Layer 4 of a small transformer language model trained on English Wikipedia (9 layers, counted from 0, width 64).
A neuron's activation on a vector x is squared ReLU(weights . x), where the dot is the dot product.

Input weights of the MLP neurons that the questions are about. A number n stands for (n - 128) times 0.0063.
n57: 107, 38, 167, 111, 139, 40, 176, 130, 115, 173, 110, 121, 176, 124, 144, 137, 126, 98, 56, 111, 126, 152, 130, 97, 113, 116, 176, 63, 153, 158, 118, 113, 72, 142, 51, 108, 121, 75, 113, 71, 128, 209, 164, 135, 130, 152, 225, 85, 147, 250, 115, 149, 101, 92, 47, 121, 109, 161, 156, 206, 122, 128, 203, 122
n66: 92, 134, 125, 128, 72, 121, 103, 201, 123, 126, 194, 205, 116, 126, 157, 110, 133, 47, 175, 185, 83, 126, 76, 114, 55, 113, 144, 125, 112, 156, 148, 165, 65, 146, 48, 73, 81, 108, 84, 78, 117, 99, 154, 170, 151, 73, 103, 128, 117, 86, 211, 145, 160, 122, 106, 162, 82, 154, 143, 111, 126, 238, 93, 107
n75: 106, 75, 165, 164, 155, 127, 143, 110, 56, 108, 144, 145, 124, 134, 129, 103, 92, 150, 172, 57, 156, 244, 152, 95, 117, 108, 155, 117, 156, 115, 146, 83, 125, 88, 161, 157, 66, 151, 139, 113, 151, 102, 78, 148, 135, 102, 157, 99, 126, 124, 133, 112, 173, 161, 63, 106, 68, 145, 190, 113, 190, 129, 146, 58
n93: 176, 141, 134, 125, 167, 76, 168, 115, 94, 142, 91, 158, 117, 104, 9, 143, 185, 86, 102, 17, 146, 229, 75, 198, 116, 105, 146, 175, 156, 76, 174, 177, 146, 123, 66, 85, 59, 150, 35, 119, 146, 164, 153, 157, 135, 106, 108, 126, 146, 139, 165, 137, 69, 133, 100, 122, 166, 113, 128, 197, 80, 219, 138, 153
n120: 129, 123, 138, 126, 105, 140, 64, 108, 47, 123, 126, 156, 113, 85, 83, 175, 163, 139, 126, 133, 207, 132, 130, 153, 104, 89, 139, 160, 169, 140, 161, 140, 110, 100, 125, 124, 126, 140, 129, 178, 192, 162, 49, 187, 167, 80, 150, 186, 169, 122, 140, 153, 177, 146, 82, 141, 121, 127, 168, 50, 180, 200, 50, 32
n128: 93, 149, 225, 237, 93, 133, 71, 162, 29, 159, 98, 125, 118, 75, 59, 109, 126, 157, 165, 152, 154, 158, 184, 87, 168, 132, 142, 140, 164, 153, 90, 76, 136, 58, 150, 36, 119, 132, 80, 113, 133, 144, 83, 142, 158, 144, 136, 190, 134, 143, 114, 107, 122, 132, 45, 213, 201, 169, 139, 72, 120, 169, 123, 43
n141: 122, 143, 175, 164, 199, 93, 149, 130, 108, 129, 130, 95, 138, 163, 134, 121, 102, 92, 136, 79, 121, 133, 132, 155, 104, 136, 108, 136, 104, 156, 171, 139, 54, 101, 72, 11, 104, 29, 133, 27, 151, 156, 180, 153, 197, 140, 105, 111, 103, 162, 130, 145, 200, 171, 138, 151, 58, 144, 122, 126, 113, 78, 180, 157
n157: 74, 129, 136, 133, 107, 163, 171, 106, 153, 126, 86, 159, 166, 94, 72, 143, 149, 95, 190, 126, 167, 91, 183, 85, 91, 79, 141, 126, 89, 198, 127, 119, 96, 92, 61, 150, 150, 106, 126, 82, 66, 197, 127, 119, 141, 123, 195, 96, 105, 172, 77, 193, 108, 183, 86, 158, 157, 191, 150, 93, 159, 156, 72, 83
n164: 178, 128, 108, 53, 184, 188, 123, 149, 48, 89, 98, 78, 199, 189, 129, 183, 144, 138, 165, 117, 110, 177, 156, 75, 112, 114, 157, 132, 99, 158, 134, 173, 43, 73, 101, 113, 120, 109, 116, 152, 129, 112, 209, 101, 118, 122, 159, 110, 161, 89, 139, 119, 66, 109, 143, 107, 137, 195, 129, 162, 124, 150, 128, 125
n186: 139, 87, 125, 244, 153, 147, 93, 142, 129, 150, 153, 80, 94, 165, 144, 116, 138, 82, 100, 98, 128, 172, 60, 150, 132, 104, 66, 162, 201, 163, 192, 120, 149, 91, 116, 32, 109, 110, 110, 98, 128, 62, 73, 133, 155, 119, 119, 196, 127, 170, 179, 162, 135, 154, 93, 69, 130, 184, 160, 124, 128, 189, 177, 90
n238: 111, 149, 128, 71, 110, 109, 112, 107, 120, 162, 151, 59, 128, 188, 64, 182, 196, 124, 92, 114, 193, 130, 148, 117, 148, 106, 113, 130, 138, 105, 116, 165, 117, 113, 99, 76, 115, 100, 138, 153, 154, 179, 126, 177, 77, 123, 129, 158, 129, 170, 62, 105, 164, 111, 107, 211, 171, 136, 163, 159, 105, 160, 157, 131
n249: 99, 133, 121, 135, 85, 161, 85, 142, 78, 201, 168, 159, 152, 105, 154, 157, 149, 81, 131, 127, 123, 105, 74, 115, 104, 76, 141, 117, 200, 22, 232, 115, 129, 38, 85, 116, 64, 93, 134, 159, 138, 118, 146, 161, 160, 156, 155, 152, 149, 138, 60, 114, 182, 131, 120, 228, 60, 107, 144, 130, 186, 189, 94, 71
n250: 134, 116, 158, 78, 61, 139, 145, 218, 130, 157, 124, 138, 115, 179, 162, 134, 162, 84, 159, 137, 116, 162, 146, 85, 125, 125, 109, 102, 180, 112, 105, 63, 81, 99, 134, 87, 115, 88, 131, 118, 92, 143, 184, 198, 190, 126, 220, 139, 145, 97, 92, 133, 114, 149, 91, 86, 77, 214, 172, 156, 111, 122, 191, 145

Each question shows a token from some text and the vector x that enters the MLP there. A number n stands for (n - 128) times 0.036.

"e": 174, 129, 148, 151, 171, 143, 128, 59, 147, 104, 104, 111, 96, 130, 115, 96, 106, 135, 162, 150, 146, 113, 124, 90, 109, 161, 111, 138, 156, 108, 143, 115, 135, 138, 118, 123, 145, 138, 162, 132, 137, 123, 134, 127, 110, 228, 91, 103, 182, 101, 106, 102, 122, 181, 127, 112, 116, 129, 88, 131, 119, 168, 106, 85
Which neuron lights up most? n128

" (": 129, 129, 93, 134, 118, 141, 130, 124, 134, 69, 103, 103, 130, 128, 128, 81, 88, 89, 112, 138, 178, 101, 125, 158, 110, 186, 157, 106, 153, 148, 86, 95, 159, 153, 134, 219, 151, 141, 156, 154, 126, 120, 92, 115, 147, 150, 147, 159, 129, 146, 149, 168, 92, 115, 137, 146, 127, 95, 93, 99, 135, 122, 114, 100
Which two neurons fire most, strongest first? n120, n157

"it": 154, 112, 102, 84, 131, 100, 114, 141, 108, 170, 127, 86, 143, 96, 143, 82, 154, 141, 164, 155, 139, 146, 119, 123, 164, 151, 90, 160, 140, 127, 130, 138, 161, 176, 85, 177, 143, 134, 136, 97, 125, 149, 164, 162, 91, 145, 80, 82, 112, 112, 158, 150, 144, 100, 146, 119, 62, 91, 131, 105, 144, 129, 95, 149
Which neuron fires most, and how strongly? n66, at about 1.4

" C": 134, 118, 127, 152, 165, 123, 147, 101, 157, 114, 119, 75, 138, 139, 110, 102, 126, 181, 125, 122, 105, 110, 130, 140, 138, 91, 112, 106, 101, 142, 96, 78, 126, 154, 143, 159, 138, 120, 209, 127, 134, 182, 151, 161, 151, 130, 91, 94, 137, 127, 128, 140, 101, 95, 107, 123, 131, 116, 49, 146, 119, 145, 196, 139
Which two neurons fire most, strongest first? n57, n141

"h": 153, 159, 80, 153, 135, 153, 141, 97, 120, 149, 184, 136, 174, 143, 117, 101, 119, 160, 171, 120, 131, 118, 108, 109, 122, 142, 127, 148, 117, 155, 121, 59, 146, 160, 125, 142, 142, 161, 118, 115, 140, 119, 125, 154, 113, 182, 97, 89, 133, 121, 92, 70, 187, 132, 108, 113, 116, 117, 50, 100, 132, 121, 115, 136
Which neuron lights up most? n75

" m": 116, 142, 145, 128, 91, 129, 119, 170, 135, 129, 136, 104, 144, 165, 106, 151, 132, 99, 133, 157, 118, 82, 128, 164, 168, 110, 73, 141, 109, 167, 111, 129, 161, 167, 132, 113, 158, 117, 139, 125, 190, 149, 93, 181, 146, 141, 55, 142, 125, 115, 97, 86, 120, 140, 136, 139, 89, 108, 80, 101, 91, 146, 116, 160
The three highest activations, in order: n238, n141, n66

"1": 116, 110, 114, 109, 101, 181, 125, 103, 161, 141, 111, 100, 120, 135, 109, 126, 123, 155, 133, 146, 137, 131, 120, 121, 164, 157, 104, 118, 170, 144, 133, 117, 183, 119, 127, 169, 158, 122, 164, 152, 105, 164, 121, 126, 84, 172, 113, 121, 113, 116, 87, 123, 100, 171, 120, 15, 144, 128, 108, 96, 139, 98, 145, 155
Which neuron lights up most? n250

"s": 163, 152, 113, 147, 82, 121, 89, 81, 154, 141, 105, 144, 103, 107, 137, 157, 99, 128, 127, 119, 171, 117, 106, 146, 151, 121, 124, 209, 97, 152, 144, 125, 141, 105, 145, 153, 130, 168, 170, 122, 156, 133, 99, 103, 82, 192, 121, 134, 132, 130, 107, 111, 128, 94, 144, 129, 136, 79, 61, 170, 132, 117, 115, 125
Which neuron lights up most? n120

"av": 159, 122, 106, 138, 113, 145, 132, 98, 126, 133, 157, 111, 131, 95, 147, 114, 119, 148, 159, 119, 146, 107, 118, 143, 95, 109, 117, 131, 79, 145, 103, 142, 162, 118, 106, 168, 160, 140, 117, 136, 177, 118, 59, 135, 106, 164, 106, 117, 161, 94, 162, 129, 183, 157, 180, 121, 105, 133, 49, 84, 132, 131, 174, 102
Which neuron fires most, and how strongly? n120, at about 3.5

" |": 158, 137, 116, 108, 109, 108, 168, 127, 183, 119, 165, 184, 123, 140, 130, 94, 66, 154, 119, 163, 118, 139, 132, 124, 142, 151, 92, 154, 132, 120, 43, 93, 112, 136, 150, 151, 174, 136, 151, 82, 139, 147, 103, 145, 54, 157, 134, 112, 126, 115, 137, 110, 85, 101, 147, 121, 129, 122, 145, 116, 129, 138, 157, 120
Which neuron lights up most? n250

" in": 169, 168, 109, 64, 112, 127, 150, 116, 150, 79, 93, 99, 141, 141, 138, 128, 122, 150, 124, 116, 154, 122, 90, 151, 132, 149, 123, 178, 144, 76, 109, 110, 181, 114, 131, 170, 96, 179, 151, 144, 153, 126, 87, 140, 164, 142, 134, 115, 133, 96, 120, 89, 130, 113, 118, 141, 120, 119, 127, 143, 193, 69, 123, 98
Which neuron lights up most? n75

"ud": 184, 99, 148, 110, 164, 98, 125, 83, 165, 155, 131, 96, 174, 128, 140, 78, 77, 165, 179, 77, 143, 106, 156, 101, 115, 134, 100, 104, 119, 156, 100, 120, 146, 145, 116, 133, 169, 136, 116, 123, 167, 160, 127, 136, 162, 147, 122, 113, 142, 120, 112, 138, 164, 136, 131, 150, 118, 91, 105, 114, 128, 55, 101, 140
Which neuron lights up most? n141

"n": 137, 139, 113, 128, 110, 136, 124, 107, 141, 151, 101, 117, 76, 95, 142, 106, 128, 131, 160, 143, 146, 135, 97, 112, 122, 110, 166, 169, 129, 169, 140, 113, 166, 122, 105, 199, 153, 119, 173, 126, 171, 95, 128, 142, 45, 154, 96, 119, 150, 90, 150, 104, 127, 170, 98, 111, 81, 145, 90, 112, 153, 130, 160, 113
Which neuron lights up most? n75

"c": 131, 75, 123, 130, 149, 120, 110, 71, 147, 126, 120, 85, 126, 92, 131, 145, 99, 156, 145, 91, 121, 110, 140, 143, 137, 140, 103, 107, 127, 148, 89, 103, 142, 164, 134, 146, 169, 173, 187, 117, 149, 170, 165, 184, 100, 170, 78, 114, 152, 106, 142, 118, 140, 123, 99, 133, 92, 89, 114, 158, 141, 88, 124, 169
Which neuron lights up most? n57

"l": 138, 111, 133, 92, 100, 129, 99, 128, 107, 132, 147, 134, 113, 83, 130, 112, 132, 133, 145, 180, 138, 113, 107, 119, 133, 150, 71, 135, 185, 150, 112, 61, 143, 108, 128, 173, 160, 170, 137, 127, 156, 116, 155, 149, 136, 202, 102, 101, 110, 98, 107, 105, 169, 118, 120, 102, 106, 78, 100, 161, 156, 155, 157, 136
Which two neurons fire most, strongest first? n249, n250

" F": 138, 148, 80, 136, 131, 162, 131, 79, 138, 121, 112, 71, 132, 146, 132, 96, 132, 139, 133, 152, 116, 91, 106, 125, 136, 83, 141, 110, 116, 144, 81, 132, 146, 155, 143, 133, 166, 100, 154, 128, 124, 138, 149, 169, 108, 133, 175, 146, 136, 117, 112, 175, 109, 122, 127, 106, 87, 150, 27, 147, 135, 142, 168, 177
Which neuron fires most, and how strongly? n164, at about 1.7

"r": 135, 136, 96, 121, 120, 93, 102, 121, 146, 108, 133, 122, 93, 155, 118, 113, 104, 191, 146, 181, 125, 145, 85, 151, 133, 80, 141, 123, 124, 174, 122, 60, 143, 132, 156, 176, 154, 202, 170, 111, 147, 79, 141, 121, 91, 124, 97, 132, 165, 107, 134, 122, 144, 160, 118, 84, 137, 145, 107, 119, 129, 114, 118, 116
Which neuron fires most, and how strongly? n75, at about 1.7

"y": 161, 108, 53, 136, 149, 137, 142, 116, 141, 120, 138, 73, 130, 124, 166, 115, 68, 129, 181, 142, 131, 133, 160, 100, 147, 134, 121, 157, 142, 154, 130, 124, 155, 117, 109, 132, 121, 141, 139, 135, 127, 165, 127, 84, 87, 191, 78, 111, 158, 124, 123, 138, 143, 152, 128, 146, 120, 94, 101, 107, 87, 69, 158, 170
Which neuron fires most, and how strongly? n141, at about 1.4

"ov": 125, 130, 103, 128, 125, 117, 136, 106, 145, 147, 120, 104, 108, 111, 142, 122, 141, 125, 119, 156, 130, 115, 101, 169, 105, 121, 67, 139, 118, 113, 144, 108, 179, 123, 105, 160, 189, 154, 151, 145, 140, 123, 93, 140, 143, 154, 88, 127, 158, 75, 152, 138, 135, 194, 174, 123, 90, 136, 39, 111, 114, 160, 144, 91
The three highest activations, in order: n186, n120, n249

"am": 170, 156, 155, 143, 58, 145, 105, 73, 126, 112, 145, 99, 123, 120, 121, 64, 107, 156, 150, 128, 120, 91, 129, 152, 189, 150, 94, 138, 136, 128, 129, 77, 157, 135, 133, 168, 137, 119, 112, 137, 137, 163, 85, 127, 137, 180, 110, 137, 156, 163, 165, 117, 118, 139, 121, 156, 116, 133, 77, 107, 127, 85, 143, 105
Which neuron lights up most? n128

"re": 145, 141, 132, 106, 87, 125, 153, 139, 175, 81, 152, 110, 121, 150, 132, 143, 132, 124, 180, 160, 153, 83, 124, 88, 130, 126, 107, 130, 157, 143, 96, 143, 202, 154, 74, 131, 167, 133, 175, 109, 105, 138, 161, 134, 123, 141, 105, 96, 115, 133, 70, 140, 171, 149, 121, 105, 95, 86, 104, 118, 108, 87, 128, 145
Which neuron lights up most? n157

"m": 141, 156, 115, 148, 88, 120, 114, 165, 136, 118, 86, 143, 119, 154, 96, 130, 103, 157, 110, 141, 132, 125, 91, 153, 148, 104, 122, 146, 86, 165, 122, 99, 109, 185, 129, 200, 122, 117, 142, 132, 145, 154, 123, 135, 90, 166, 95, 91, 135, 123, 141, 144, 157, 159, 118, 108, 112, 174, 70, 117, 67, 179, 106, 112
Which two neurons fire most, strongest first? n66, n157